Layer 7 of a small transformer language model trained on English Wikipedia (15 layers, counted from 0, width 128).
A neuron's activation on a vector x is GELU(gate . x) times (in . x), where the dot is the dot product.

Input weights of the MLP neurons that the questions are about. A number n stands for n times 0.012.
n9 gate: 4 14 -37 -12 10 8 12 -8 -19 7 45 14 -1 -29 29 -35 -2 11 -15 -5 -11 -13 -11 15 6 1 -50 -3 -20 -12 21 -13 -19 -19 -4 12 91 -30 -7 -14 20 47 -16 -34 -25 6 4 -45 5 41 13 -24 -5 -34 -10 -19 -31 -26 -1 27 -18 8 -16 -19 23 11 -20 -1 -3 -18 -19 3 -5 -8 -14 -56 3 13 3 -17 -3 4 -15 -22 16 -25 28 24 32 6 -23 4 16 -17 -30 -21 -6 -11 -29 8 6 -7 23 -12 -14 16 -20 1 -1 24 1 -21 1 -21 7 11 -8 11 24 29 41 16 14 18 12 11 -11 23
n15 gate: 3 17 -43 -34 36 27 11 -16 -10 9 3 29 -4 7 20 34 1 -15 34 -8 -20 62 4 12 -3 -13 47 5 -20 -18 -4 9 42 23 -5 24 -2 2 -66 13 -16 -26 -23 -25 -19 3 -4 -35 2 11 1 -15 36 31 -15 -5 6 -17 -41 -7 35 6 -26 -27 -20 -27 -15 -27 24 7 19 10 22 8 -1 13 23 -31 5 -23 -19 -7 -1 -4 13 -53 -5 -45 40 -39 40 19 10 -3 -15 -23 8 -24 8 -10 54 -17 0 -3 2 5 18 12 -13 -9 41 -11 22 3 -5 4 17 3 6 -12 -14 32 14 -11 24 -29 46 -39
n43 gate: 1 -8 32 32 -5 18 24 3 12 -4 -15 33 2 -25 -19 -1 15 -45 -6 -20 14 18 4 -9 -18 -7 -22 -9 5 5 8 7 0 -19 35 1 -11 7 -20 -25 33 6 -46 -2 -20 -7 7 -8 10 17 -2 32 36 -6 19 3 -1 -15 -28 -12 -1 -8 15 -52 -5 -16 -17 8 27 -5 31 -35 -45 2 -24 -19 -13 -1 15 -28 9 -35 43 -26 -2 51 -8 23 2 33 -1 -14 16 -5 -9 34 -28 -23 19 1 9 4 -4 1 -21 -19 -24 -7 6 -21 23 27 3 20 10 37 -11 49 22 12 -41 28 15 -6 -27 -16 -23 4
n131 gate: 7 7 0 15 25 -3 18 -10 3 10 7 14 30 15 8 27 2 10 7 26 7 36 13 -2 -19 -19 14 -33 8 -15 23 24 -17 -4 -17 -1 10 -14 27 15 -15 0 -8 -6 -6 -44 7 13 -9 20 24 24 16 0 14 10 1 -15 19 1 47 12 -23 0 13 -25 1 25 17 -1 -22 -46 -10 -24 -35 4 -16 19 -21 -6 -23 -1 47 2 -10 6 -21 10 -7 14 -10 27 -7 -40 -17 -2 -5 -19 9 18 11 32 -1 12 -1 6 15 10 33 9 1 6 -1 -14 -5 12 -36 -38 25 -82 24 -25 -10 9 -6 -20 -1 -4
n248 gate: 26 -20 -1 24 11 9 9 -31 -8 18 8 -9 8 33 -2 -5 8 -20 8 -13 -3 -10 55 9 28 1 6 -24 -18 -40 -1 21 -22 5 -19 2 -9 21 12 -8 15 -25 -13 -13 2 22 -7 7 -31 -7 5 -33 8 9 7 8 -50 -15 -50 -26 -18 -18 12 13 29 -3 -42 41 8 15 11 -16 -18 -42 -12 -11 -12 -12 4 14 1 -30 14 9 -15 -14 8 -10 -22 13 10 -43 45 -10 -1 10 -13 11 -26 -31 -20 -13 5 -32 41 46 -25 -9 13 -12 26 1 -4 -8 36 -11 -6 2 18 -12 17 18 -6 -18 3 15 34 -2
n285 gate: -3 12 -16 23 21 32 21 -19 8 -21 3 12 15 -28 -2 21 -7 -1 8 -18 -10 2 13 -2 -12 -1 -11 19 -1 3 -25 -16 -32 -28 -1 27 2 -13 -19 9 -12 -27 -29 4 9 -5 -4 -8 5 -17 -5 10 29 17 16 17 -12 -24 10 -17 -16 10 20 -10 37 7 -6 8 3 14 29 -34 28 20 -38 -14 3 -39 12 10 -14 -35 -16 -42 -36 28 -3 -8 11 -11 -22 10 38 -14 33 19 50 15 4 -23 23 1 8 4 21 10 1 24 -11 15 1 -6 -40 -11 2 17 3 -6 21 12 -1 -9 5 -29 -7 -4 7 -2
n290 gate: 3 11 23 -7 5 -22 23 22 -1 -2 10 11 33 -7 15 19 10 37 38 -7 -1 -12 -52 -12 -3 22 -18 13 35 13 -2 3 -6 -16 6 18 -11 10 -1 -18 5 22 -39 25 -3 -8 3 28 -23 -22 -3 24 -17 -19 5 -10 -15 -20 26 11 27 10 43 -10 19 11 -9 -17 -26 -27 25 13 -14 5 -4 24 -1 -4 6 24 8 8 18 -8 9 -6 1 4 -4 20 -23 -10 13 1 41 3 -7 -8 4 8 -7 -12 18 -4 -8 30 6 22 26 9 3 12 -34 34 15 6 11 26 -18 -17 -1 8 8 -2 25 -32 5 7
n331 gate: -10 3 -2 6 7 -11 13 -13 35 1 24 45 9 29 41 4 -28 -43 -12 12 -16 -12 -39 28 -6 -16 6 40 -41 -8 -15 16 -20 15 1 38 -22 26 1 1 -5 12 -9 22 22 -32 -5 -40 -34 10 23 40 15 -34 -2 -18 -17 17 -26 -28 15 11 26 11 10 17 16 1 -21 -29 -16 -13 28 -23 15 -30 -3 -20 -30 13 -29 -11 -16 -11 4 -25 -4 9 -22 24 -17 13 24 47 21 28 31 18 18 -27 -2 -20 4 -9 6 -30 21 10 -12 17 -4 -22 -5 15 -28 -4 8 26 24 3 19 10 -42 -8 16 30 0 17
n343 gate: 8 32 -23 -26 35 -3 -2 -10 13 -19 40 18 -7 -32 32 -7 -5 -4 -18 -43 5 18 20 46 -10 2 2 1 20 8 1 5 30 5 1 8 8 -22 7 -8 4 -6 2 -2 35 -33 24 5 -1 5 -10 1 5 33 2 -36 -12 -14 1 8 1 13 3 -6 -15 4 30 -8 -17 1 -22 -18 5 42 32 -20 22 10 11 42 9 -4 10 -33 -7 9 13 -15 14 10 7 -2 12 -2 -22 -5 10 25 -25 -30 -1 -6 -27 19 -33 21 17 -5 -14 12 35 -48 15 -13 19 28 7 -26 -5 -3 10 -2 -43 -41 -25 -23 -13 9
n9 in: -28 -19 8 -7 -1 7 -8 11 -7 0 2 -21 12 12 19 -20 12 -22 -20 -14 7 -16 1 -40 11 22 3 -8 3 0 10 -19 -59 -12 15 9 34 -15 -9 5 5 5 -15 8 -3 -6 -14 20 28 2 -12 40 -14 -4 28 -15 18 -8 13 -14 -8 -20 22 -30 -4 60 25 18 6 19 6 -33 -29 46 -7 2 12 -37 6 -2 -49 7 -7 7 20 6 -1 14 15 25 0 18 -7 38 10 -3 -45 46 -12 18 21 -21 -17 -12 -34 58 32 18 37 25 -12 -42 -5 43 -3 32 -57 -3 -36 -24 39 -11 20 -18 -2 34 -32 -26
n15 in: 16 11 -29 -30 -12 13 30 1 5 -9 -18 8 -11 35 17 -19 51 -1 47 15 24 43 2 0 -1 -72 6 -47 -14 1 -29 1 5 -2 -22 11 -28 -30 -7 -6 -3 -38 -33 -21 35 -39 -5 -8 -5 -2 -4 5 5 -12 -11 44 27 18 -7 26 -43 34 -6 -17 20 -23 -12 0 32 28 -18 37 -13 -27 -4 -20 -37 8 19 -28 -2 -6 -4 31 23 -43 -10 -29 22 -50 -22 -17 -32 -12 6 41 22 -6 33 10 3 -14 30 15 -33 15 17 36 30 -14 0 -23 29 25 -43 -16 33 20 0 15 14 32 -29 7 40 -6 25 24
n43 in: 19 54 -1 -14 20 5 -21 12 11 -1 -5 -30 3 41 -12 23 50 30 -9 -18 13 5 9 11 -11 -31 -21 18 -22 31 3 26 15 7 32 34 21 -14 21 29 -12 -3 39 1 -1 1 -13 -24 -16 37 -1 -17 -14 15 10 -42 20 -7 -2 -33 -7 -10 36 -12 -16 -25 -6 4 22 22 -1 14 -27 -16 -7 3 0 19 -14 -14 13 -7 -23 6 3 -12 66 -18 -19 -2 18 31 1 1 -25 12 -15 14 -13 -40 -18 -6 3 -4 -20 9 18 -17 -7 -17 54 -23 15 -29 19 29 -61 15 -19 -51 -22 32 31 -1 -30 -8 3 22
n131 in: -11 -5 17 -13 -11 27 -5 17 -7 1 16 4 -4 4 34 19 26 -8 6 10 -19 12 -32 15 -24 27 2 -22 -7 -9 -21 7 13 0 -18 -25 -4 -13 -17 -27 -6 -16 -40 6 -39 -9 -40 -24 -11 4 27 12 -2 -23 -33 19 3 5 25 -3 -29 16 -23 9 14 12 38 -18 11 -9 9 19 -28 7 -29 23 -1 6 1 0 14 -6 26 -11 4 20 -8 -9 -22 0 14 37 -22 7 48 19 -46 13 -6 -8 36 -9 14 1 -17 6 7 -4 6 -18 -29 -13 -10 10 -20 -1 -24 12 48 -16 26 22 12 16 -1 22 -27 14
n248 in: 3 -16 -11 -5 41 26 -6 38 -36 8 -6 11 -49 3 1 24 35 -11 -8 20 36 -20 -17 -26 1 17 -34 3 2 15 9 11 7 1 4 -22 48 4 -19 -4 8 26 -11 -3 -26 12 37 38 -21 -7 -10 -13 -33 48 45 -6 1 35 -14 -33 -15 -2 43 12 21 -80 -1 5 36 7 9 -24 -20 -4 1 -4 -25 5 4 14 21 -13 -1 18 46 3 3 1 31 28 8 -27 12 -1 -6 10 -13 18 -9 -47 29 15 11 13 30 9 -7 -25 -35 -14 14 -34 7 -9 -14 22 3 -14 6 19 -4 -10 30 11 1 16 -19 -3
n285 in: 11 23 -24 12 17 -18 12 -13 -7 -12 10 -11 -19 4 -16 -33 -12 -8 86 -15 6 -27 -1 14 23 -25 -24 29 -26 17 -12 27 0 8 -8 4 -9 -8 -42 -8 -46 28 -6 42 20 3 20 11 -2 11 0 2 3 21 27 -6 33 -40 26 -10 38 12 -28 -29 19 48 -14 -35 21 -14 -25 12 -2 -11 -3 -13 -8 34 1 42 19 -12 1 -13 -41 13 -34 -23 -21 -19 2 2 19 20 -11 12 27 -6 5 20 7 13 -43 8 38 17 -8 32 -9 -18 17 6 -5 15 -19 -27 20 -27 17 -21 -14 -21 5 11 -6 -11 28 -4
n290 in: 26 -27 -2 8 17 3 -24 -10 -16 5 31 1 10 -16 2 11 -49 -32 -27 -64 -4 -24 17 1 -3 3 2 -19 -6 36 8 -1 28 -5 -16 -7 5 8 -8 36 -24 12 -7 16 1 -11 -17 8 -13 1 -3 9 -17 -6 -1 -10 7 -17 29 0 -33 -15 5 17 -15 15 -26 15 37 -25 4 -25 -8 -5 -17 -14 -31 14 29 -4 -32 27 -24 -4 7 23 -2 -28 -1 -2 23 -5 -21 7 -24 8 -10 -35 -15 -14 -30 -28 -30 11 -1 -8 -18 -11 4 -2 -7 13 -31 -17 -6 -33 9 1 16 6 -56 24 44 -6 4 -13 9 28
n331 in: 11 19 -13 -4 15 -27 4 -10 -29 10 27 -10 6 -13 -32 28 -46 -16 14 27 -21 8 1 -16 3 -23 35 1 21 10 -24 46 9 33 5 -21 6 17 -23 -12 10 -45 -10 8 8 9 23 -1 29 -14 -5 35 -22 -23 22 46 6 27 -34 2 6 1 -28 -21 4 21 24 -16 26 -32 24 25 23 21 22 -4 26 -28 28 -3 3 60 -1 -37 23 2 -25 -7 -5 9 -16 -21 -24 -29 -18 9 -15 17 -14 3 19 3 17 14 27 19 -11 5 22 7 3 33 -15 0 -64 27 -17 -5 26 1 5 25 -10 -36 -19 -28 2 -30
n343 in: -5 8 9 -28 -25 -36 -32 20 -5 -31 26 1 -4 -42 16 40 -45 -10 -10 -14 10 -21 -3 12 12 16 -3 -45 -1 -17 -11 14 20 -18 5 27 -45 -4 -14 -4 0 -31 13 -5 6 29 21 40 9 11 -6 -26 18 17 32 -44 9 27 -14 -39 11 4 -7 3 -46 39 12 2 -8 23 6 -16 -18 8 -8 -41 -1 -16 -18 -8 -3 17 -21 -36 -28 -11 49 -16 18 -23 1 -3 7 -16 14 -2 -19 47 4 -9 -13 17 11 -3 -4 31 28 18 -9 55 -19 -12 -15 -17 -10 15 4 -15 -58 5 -10 -25 -22 -13 -16 -14 -24 -6

Each question shows a token from some text and the vector x that enters the MLP there. A number n stands for n times 0.034.

"ke": 10 -12 -6 -3 1 -14 11 -23 22 -15 -37 3 12 -23 -31 -10 -41 35 0 -52 34 -3 70 -9 -8 -30 12 8 19 -14 -3 -56 -13 -20 -21 25 -2 12 -34 -24 -31 -17 33 37 3 19 61 -6 41 -32 -7 -14 14 -4 -21 -16 0 4 -5 9 -43 25 22 17 11 -24 -12 -7 -12 4 -4 -33 -11 17 42 4 14 29 -7 -2 -10 -5 -4 -11 -29 -5 15 -21 -35 -27 18 -25 -19 -1 1 19 -14 19 20 -31 -40 -6 22 -2 -30 29 -32 26 18 -11 -13 -26 11 -45 -21 -10 7 -8 9 17 -11 -16 10 43 8 5 -13 0
Which two neurons fire most, strongest first? n343, n285

"ent": 0 -12 -44 16 13 -23 7 0 6 -2 -12 -52 -9 -7 -28 -23 -30 -13 -3 3 9 19 31 1 -8 -23 15 11 5 -31 -45 0 -31 -29 22 -22 1 29 -20 -5 -2 1 25 50 2 1 66 -38 -12 -52 -29 7 -14 -28 -15 3 23 -13 -3 20 -11 9 12 -2 -11 -41 -8 0 -5 -7 -31 -37 22 -11 38 13 -25 -15 10 7 -29 32 -23 -19 -17 4 -38 17 -18 -24 10 -17 -60 -3 -26 -53 -33 -15 -17 -14 2 12 9 16 6 -3 -26 -15 0 -28 -70 -22 -28 -7 8 13 -39 6 -22 11 -10 -10 12 9 -7 29 1 -20
Which neuron lights up most? n131

" ": 25 -44 -6 16 -32 -5 -1 -23 2 9 4 -11 14 -14 -35 -55 5 -10 40 2 17 39 -6 -12 15 4 14 -28 28 9 -18 20 18 -13 -6 -20 -15 30 -31 -4 6 -10 60 37 6 6 24 -45 3 -43 1 -20 11 14 -22 -4 -12 -27 5 28 17 9 9 17 7 -10 -27 15 1 -14 -25 -19 -37 -4 -11 5 28 -5 -18 34 -35 35 15 -15 1 2 -2 6 20 -37 -25 -7 -16 -10 11 4 42 -17 -9 -40 -22 19 -3 -7 -32 -3 -11 13 5 7 -34 -13 5 1 -8 11 14 -7 -9 8 -10 1 42 -12 6 19 -3 3
The three highest activations, in order: n43, n131, n9

" of": -10 -25 -11 15 -39 -24 4 -18 -14 -16 -6 -12 4 -4 -31 -23 12 -26 6 -38 -19 6 -43 -23 29 -11 22 4 -17 -13 -64 2 -29 -1 -2 -11 -11 31 -10 -23 7 -3 15 29 -8 -12 34 -49 -1 -48 -2 7 -62 -27 -1 21 -3 13 16 21 2 -1 -9 3 -7 -2 -30 9 6 9 -33 -48 -4 -19 16 1 -9 9 16 10 -26 9 1 -26 10 -6 -29 2 0 -2 9 16 -52 3 11 -6 -7 -2 -12 3 -37 20 13 -7 -41 1 34 1 13 -21 -54 -38 -31 -2 -17 23 -2 34 -19 3 -19 -26 1 -13 17 8 16 10
The three highest activations, in order: n331, n290, n43

" E": -35 -50 1 -5 -2 2 -13 -3 -11 3 0 -32 5 -25 -23 -38 24 -23 23 -13 -14 -4 -25 -41 3 -5 42 24 -5 11 -16 14 -9 -22 20 -17 12 -14 -39 5 -19 -14 8 68 49 39 2 -49 0 -20 38 -12 18 7 -7 -38 -4 16 -7 21 -14 -20 19 -8 13 -13 -10 -39 -25 -4 28 -6 -45 -28 -20 25 33 23 45 37 -18 -1 4 -16 31 13 -30 -12 -31 11 -21 -20 -39 -22 -2 21 31 -16 17 14 -4 25 -3 16 -22 -26 -17 26 21 -10 -38 -1 9 -22 -11 18 -9 -18 25 -21 17 15 1 1 37 -41 16 4
Which neuron lights up most? n290

"E": -20 -74 -24 13 -8 -21 1 0 -10 -10 -5 -7 0 14 -36 -22 37 -15 15 -28 19 -19 6 28 -15 20 32 5 -13 -6 -9 -15 -22 -15 8 25 45 -30 -24 -20 -26 -33 -6 48 14 50 11 -21 18 43 11 -33 -1 -18 7 -42 13 27 4 -8 -8 5 6 -7 -4 -19 17 44 -23 0 23 2 24 -46 -4 -8 39 -2 8 23 -8 9 16 -11 8 -10 -24 -1 -18 22 13 4 11 8 1 8 3 -4 38 6 8 25 13 32 6 -9 25 -1 21 -10 -9 13 -20 14 -3 -5 17 -9 -11 -2 19 15 -11 -23 -13 -28 17 23
Which neuron lights up most? n285

" in": -38 -28 1 36 -42 -31 -11 -13 -30 16 1 15 17 12 -29 -43 21 1 1 -26 -29 -9 18 -9 -21 18 2 -2 -14 31 -47 26 -29 -23 -16 -38 -21 21 -19 -11 18 10 28 54 7 18 -10 -34 -7 -49 9 1 -72 -16 7 15 -11 0 12 18 8 0 6 -11 -4 -30 2 -19 -35 19 35 -10 -9 -15 15 20 35 1 6 18 -15 -2 5 -15 7 -3 -4 2 -2 13 9 30 5 5 -5 13 -23 16 8 -26 -12 16 -4 -25 -48 -10 7 7 18 -3 -13 -32 8 -2 -35 12 -24 23 -7 4 2 -10 11 -5 10 10 6 -23
Which neuron lights up most? n331

"an": 23 -16 -15 15 -36 -10 0 -15 2 -6 1 -24 17 -16 -32 10 -16 16 6 3 -9 -1 3 1 34 -24 32 -1 -10 18 -47 -10 12 -12 -3 -17 29 1 -69 -5 -16 18 58 12 2 -9 34 -18 1 -13 5 3 14 -30 -17 -3 5 -25 4 22 16 28 24 32 0 -4 10 42 -8 10 -1 -9 11 1 70 -25 -13 24 -14 8 -36 42 -4 -9 4 9 14 -25 -26 7 0 2 -30 6 0 14 -14 23 -18 -18 30 1 -19 9 4 12 13 5 29 -1 20 5 -37 -22 -16 -5 1 16 -20 -12 -12 -16 23 -1 -42 2 16 -20
Which neuron lights up most? n343

" (": -47 -44 -25 37 -21 18 -15 -42 7 17 4 -22 1 -10 -22 -30 33 29 28 -55 24 -18 -23 -26 6 16 20 -34 12 -7 -40 17 -29 25 42 19 -23 -2 -20 9 23 -11 16 27 18 4 8 -27 -16 -27 15 -20 -2 8 6 -46 6 39 -6 22 -52 6 9 15 13 -33 -8 -32 -12 4 15 4 14 -19 18 25 8 11 5 66 -24 15 -13 -12 12 12 19 23 -26 -17 14 5 -32 -4 -21 9 27 -23 -8 14 27 54 4 -31 -61 13 -32 -23 -7 -12 -30 -32 13 -11 21 -26 -20 13 -12 -7 24 13 -9 15 -12 -8 -23 -21
Which two neurons fire most, strongest first? n290, n285

"le": 21 -20 -1 2 25 -9 -16 -5 11 11 3 -6 -12 -4 -35 5 25 -14 -9 13 29 -20 40 14 12 -14 30 -12 10 -10 1 -33 -3 10 50 0 18 -27 -31 -11 -13 -2 46 40 26 25 -5 -23 6 -68 11 -28 -9 -9 -16 -21 -31 -38 3 -13 19 16 3 -11 -4 -50 25 13 -12 16 17 -3 -12 9 31 -6 -27 12 -11 -4 -17 14 24 -1 8 -6 -27 -6 -12 -20 24 -15 -24 -21 2 35 -9 23 -29 -20 -6 -2 15 -14 -42 10 13 20 27 -14 -22 -16 -59 -41 -4 17 33 -22 5 4 -8 -27 -35 3 -21 20 14 13
Which two neurons fire most, strongest first? n343, n248

" on": -9 -1 -4 26 -16 3 -20 -3 0 0 -25 12 31 -12 -27 -52 13 6 -37 -5 -20 -12 20 -17 37 -17 32 -15 -36 26 -48 0 -9 -13 -17 6 -27 9 -31 7 1 -19 9 40 24 -17 20 -49 -16 -22 -13 -35 -51 -7 -15 0 -25 10 0 30 -7 27 8 31 -12 -8 -9 12 -8 -24 2 -24 21 1 21 6 -7 34 -16 5 -10 19 43 -25 -2 -10 3 7 4 -14 1 -12 -12 0 -4 39 -20 -12 -14 -9 3 32 9 -9 -57 -1 -14 14 -3 -47 -33 -23 12 -50 -6 -15 1 47 -48 -18 4 -8 25 28 30 -18 23 0
Which neuron lights up most? n9

" J": -29 -39 -15 -4 -27 17 -9 12 -32 18 -14 -2 36 -64 -30 -45 19 1 11 -28 -14 20 -50 -26 16 3 -16 40 -11 0 -33 -3 -24 -28 -17 -18 12 36 -51 -15 6 -1 -12 26 37 9 18 -40 10 -6 29 -22 2 -8 19 -18 -4 33 2 -8 -16 -27 8 7 13 -36 24 13 -20 7 18 26 8 -31 -11 16 21 -21 5 18 -17 24 11 8 43 13 8 -55 -32 -28 -27 48 -25 -11 -15 13 1 -8 0 -18 5 -22 50 -15 -35 18 20 2 -18 -6 -6 -2 -11 -4 38 -40 -16 -3 23 -11 -10 19 12 11 25 11 15 7
The three highest activations, in order: n15, n290, n9

"ven": 6 -20 3 21 3 -16 31 6 -55 12 14 -35 10 14 -41 -5 10 -3 6 -46 21 -26 14 25 -24 -9 -9 20 2 9 11 -33 -12 -34 -16 11 5 23 -45 -17 6 3 21 24 2 20 13 -9 29 46 17 -15 -23 16 -18 -1 -5 15 2 -1 -30 14 37 -2 -1 -11 3 23 19 8 31 -17 -23 -61 25 21 57 4 2 1 -22 13 22 -2 6 5 7 0 -35 8 10 6 -24 16 -12 28 -25 -7 5 -35 -5 -20 16 -18 -18 -10 -1 -16 -3 5 8 0 18 -2 7 4 -8 23 18 8 -14 15 28 -1 -20 -6 44 -2
Which neuron lights up most? n43

"ch": 7 -16 -12 7 14 2 2 -25 4 -4 -20 1 3 -39 -45 18 -7 -26 40 -19 2 -21 58 0 -21 -26 7 -16 4 -15 -48 -21 -8 -9 8 -37 13 -2 -34 -21 9 -37 31 38 28 -4 50 3 15 -1 24 14 2 10 1 2 -12 -14 5 -7 -14 6 3 34 5 6 9 23 -18 13 -31 -19 -35 -5 4 -24 0 15 -9 10 -11 7 -1 11 -36 5 0 -10 -39 -14 6 16 2 35 5 -8 0 8 2 -6 4 -15 2 14 -12 -6 -5 4 -4 48 -2 -43 15 15 -14 -4 0 10 16 8 -29 -13 17 7 -4 -12 1 -2
The most active neuron and its activation: n285, at about 10

" de": 8 -50 -22 37 -6 6 1 9 8 0 -9 11 -6 -6 -29 -12 47 -3 40 -26 -11 22 11 -9 8 9 5 2 22 30 -52 5 1 -15 31 -28 9 10 -14 -16 -36 -28 18 36 -9 32 30 -5 18 -21 22 -16 -20 2 -33 9 23 45 -6 8 -13 7 16 12 2 -15 5 28 -30 -12 -11 22 -19 -55 20 20 26 4 5 39 -22 12 -20 -30 12 17 -56 4 -50 6 -4 26 -24 -11 -25 10 20 -32 15 27 2 8 -11 11 -36 -17 -44 37 -7 36 -38 -2 8 9 -7 35 -15 32 -38 -5 32 -35 -17 -45 14 10 -3 44
The most active neuron and its activation: n43, at about 0.49

"et": -12 -30 -26 19 -16 -16 28 11 12 -14 -29 -19 -19 15 -27 -17 22 11 3 -1 6 -21 32 -23 -18 -5 4 -16 24 -8 -2 -13 -21 -16 -17 -2 24 -32 -10 -16 -19 16 31 38 12 10 -15 -32 -6 -33 1 -13 2 -50 11 -30 -31 -9 11 12 20 17 2 42 -18 -23 -10 -31 -13 31 -3 27 1 -10 -21 15 -9 -11 -15 6 -30 47 35 16 -12 9 -2 -9 -49 4 -12 7 -49 32 4 1 -5 11 2 43 -49 37 23 17 -23 -9 45 37 -7 -19 -43 -37 3 -16 8 -22 -17 -14 -11 12 -46 -24 11 -15 -38 1 7 2
Which neuron lights up most? n331

".": 9 -55 15 12 10 -21 -7 -3 -32 -16 3 -36 23 -10 -43 -27 28 21 -4 -8 19 11 -33 28 -16 -22 18 -2 32 2 -37 -17 -10 21 22 -1 22 -5 -37 -18 3 -12 -4 1 17 14 -7 -29 -4 37 -6 -11 -32 -32 4 -10 -3 19 -5 29 22 13 6 41 -2 5 12 16 -9 -26 19 -22 4 -33 31 -34 23 20 -23 -6 -18 7 -4 -31 15 4 -4 -5 5 -26 7 9 -1 24 20 4 -2 -12 -8 -33 0 22 11 -9 -15 27 19 -24 45 -6 13 -9 -4 9 -17 -19 14 21 6 -18 -4 21 -17 22 -17 0 2 -8
Which neuron lights up most? n331

"en": 36 9 -19 37 5 -33 12 -17 -8 6 -16 -5 -4 -18 -35 -7 -13 -1 31 -10 -5 -17 14 -21 -29 -19 28 -23 -7 24 -47 -6 -38 -26 -32 9 29 -5 -36 -12 25 10 34 23 4 6 53 -10 -2 -30 0 -19 -2 28 0 -10 17 -2 3 33 2 -2 32 26 3 -29 8 2 -15 17 16 -4 -21 -13 62 -12 10 6 15 -21 -34 43 -6 -9 -12 12 -50 -22 -27 3 10 13 -19 10 -26 -2 3 33 -23 -47 -6 10 8 -9 5 30 -40 -11 -3 20 14 16 -17 -19 -13 -14 7 9 23 11 -19 -24 21 -11 -2 21 4 -15
Which two neurons fire most, strongest first? n248, n285

"t": 17 -25 -22 38 -21 -18 7 4 46 6 -10 -21 1 7 -31 -28 -2 24 1 4 -3 -1 -37 -26 41 17 17 -5 25 -6 -12 -20 2 -45 -31 -4 12 -14 -35 -8 -9 30 28 53 8 28 24 -38 14 -67 21 -12 -17 -14 9 -20 -3 -29 -2 5 47 19 10 -1 -13 -51 -37 20 -18 11 5 6 1 6 32 3 -5 24 24 -12 -6 10 -7 11 18 -20 -25 -10 -19 -24 9 20 -31 -9 11 -19 -19 -19 -23 3 -39 7 22 23 1 3 -26 26 22 -1 -29 -11 -28 -30 0 16 16 -4 -7 -7 -20 -21 -26 6 -18 51 -2 2
Which two neurons fire most, strongest first? n131, n9

" April": -11 -45 -5 8 -17 -13 -11 4 -40 -19 -1 -23 42 -49 -30 -5 23 -15 -10 27 -33 -13 6 14 -8 -2 18 19 -18 15 -15 24 -2 -26 -3 2 7 -1 -36 7 14 11 14 28 -35 -24 8 -33 -3 9 0 -6 -38 5 -19 -29 -8 -34 -3 28 43 17 26 55 -33 -30 39 -10 15 10 10 32 12 -35 -27 9 8 17 11 6 -22 -17 0 -7 -6 -15 25 -23 0 -13 13 3 1 -13 5 8 10 -21 -26 49 -18 -34 5 45 -34 -18 -10 19 -3 -24 -34 -2 4 -18 -3 -6 5 22 -29 -6 35 -22 35 -3 -9 -21 -33 31
Which neuron lights up most? n290

" |": -3 -71 -9 29 -32 -6 14 -8 30 20 -19 -47 -10 2 -25 -29 -26 -6 -6 -8 -26 -18 -19 -45 -7 23 39 4 34 0 -4 15 -14 -14 -18 7 12 21 -40 14 -17 -11 -32 4 32 33 10 -21 7 15 -21 -34 -39 -14 27 -25 15 9 -9 4 14 16 18 45 -9 -49 14 3 -5 -1 -2 27 -30 -37 -7 5 8 42 19 39 -14 15 17 -30 -17 -14 1 14 -26 -20 -1 7 -29 0 -8 18 2 -23 5 14 -17 19 -11 7 -28 0 -2 -2 12 11 -55 -12 9 -3 -7 -8 -29 -38 -29 -12 36 18 -4 30 -9 16 25 -13
Which neuron lights up most? n248

"our": 10 -19 -1 13 -32 2 -16 6 -37 14 -21 13 -5 -8 -28 -54 -57 4 0 -34 -8 -6 16 4 2 -70 24 -30 -2 -7 -13 -24 2 -11 4 0 19 -15 -28 -16 7 13 24 18 -1 9 66 -12 -15 -35 -31 -6 3 -3 -11 -8 12 18 -9 4 6 0 33 21 2 -39 -13 42 1 -21 -10 -60 -23 21 53 -14 -7 25 2 -16 -16 19 -5 -27 -30 -23 -20 -25 -17 -1 11 23 -24 33 10 -23 -9 8 -15 -29 12 -6 3 18 -1 -9 -7 -18 7 -16 41 -39 -35 6 -22 -30 -14 13 -21 4 19 -34 29 7 -26 -12 40 -5
The most active neuron and its activation: n248, at about 1.3

"la": 24 -29 -41 -2 -11 -4 -5 -8 -2 -4 -12 -11 -10 6 -33 26 27 39 -2 -42 10 -5 1 -6 -12 0 24 -14 14 2 -17 -52 -21 21 10 -8 7 6 -18 -12 -44 -1 15 28 23 2 -12 -6 24 -61 -36 -11 13 -3 -11 13 6 31 1 1 -21 10 8 10 8 -48 -26 -47 1 -12 44 22 -13 -17 -10 -5 23 7 -7 -24 -47 -2 61 -5 7 18 -3 3 -13 0 8 21 -33 29 -23 22 20 4 -26 3 -23 3 -6 19 -17 6 -5 8 22 -21 -33 -26 -1 6 -14 -3 -34 -13 -16 2 2 -62 26 18 -36 -6 17 22
Which neuron lights up most? n343

"iz": 5 -30 22 4 23 -50 -25 26 18 25 -20 19 -9 -53 -23 -56 -11 21 -3 -38 -9 -25 -21 -27 -20 -11 43 9 -33 -32 -3 2 4 -13 -26 -22 11 0 -40 9 -2 -13 29 -2 1 53 38 0 -19 -27 -1 -34 13 -12 -13 2 41 20 -2 4 13 5 42 52 -24 -2 29 -17 -10 -5 -23 -8 -27 -38 22 11 -32 3 18 -9 -38 12 -7 -5 -21 8 -21 -34 -31 -31 14 31 -57 41 10 19 11 20 -21 2 -19 15 21 38 -36 12 17 -5 16 12 -14 -31 9 -10 32 4 31 17 1 -15 -34 -40 -19 31 7 1 -8 14
Which neuron lights up most? n331

" A": -18 -55 -18 -2 -15 -27 7 15 -10 22 -22 -27 46 -19 -32 -17 51 -21 -2 -32 -3 -1 -20 -30 -27 10 19 38 -16 -11 -34 -15 -18 17 40 -8 -13 31 -17 -10 -31 8 -1 22 9 39 22 -23 -2 1 5 -34 -11 -5 -18 -43 4 45 -4 -17 -15 0 -2 -9 8 -17 -5 14 -7 6 65 20 -33 -27 -7 8 -3 11 37 25 -12 21 10 -4 21 7 -16 -16 -27 -9 -9 -9 -32 -19 -15 7 30 6 1 4 -5 -13 -14 -37 -15 8 -33 19 48 47 -22 -18 24 -9 36 7 -17 -1 15 -31 5 -23 -10 7 -5 -11 10 6
The most active neuron and its activation: n43, at about 0.18

" League": 4 -55 -18 3 -10 -3 -11 27 19 -37 -44 -1 -34 -3 -28 -21 60 -11 -2 -4 -25 -9 42 -1 -13 -22 7 23 -36 -5 15 1 4 8 10 20 23 -14 -22 -24 -2 -17 31 3 -1 -16 5 -20 22 -16 -15 -29 -31 4 -14 -41 1 -22 -6 12 -2 -17 6 8 -13 -25 39 38 -2 -11 3 9 -17 6 46 29 -3 2 -4 31 -22 23 28 3 -17 -2 68 -32 -28 -22 18 -4 -38 -7 12 3 15 -21 -8 34 -22 -17 29 12 -21 37 49 8 15 -9 -18 -30 -24 9 25 12 -10 1 2 5 20 -27 6 46 21 -20 5 -26
The most active neuron and its activation: n290, at about 0.31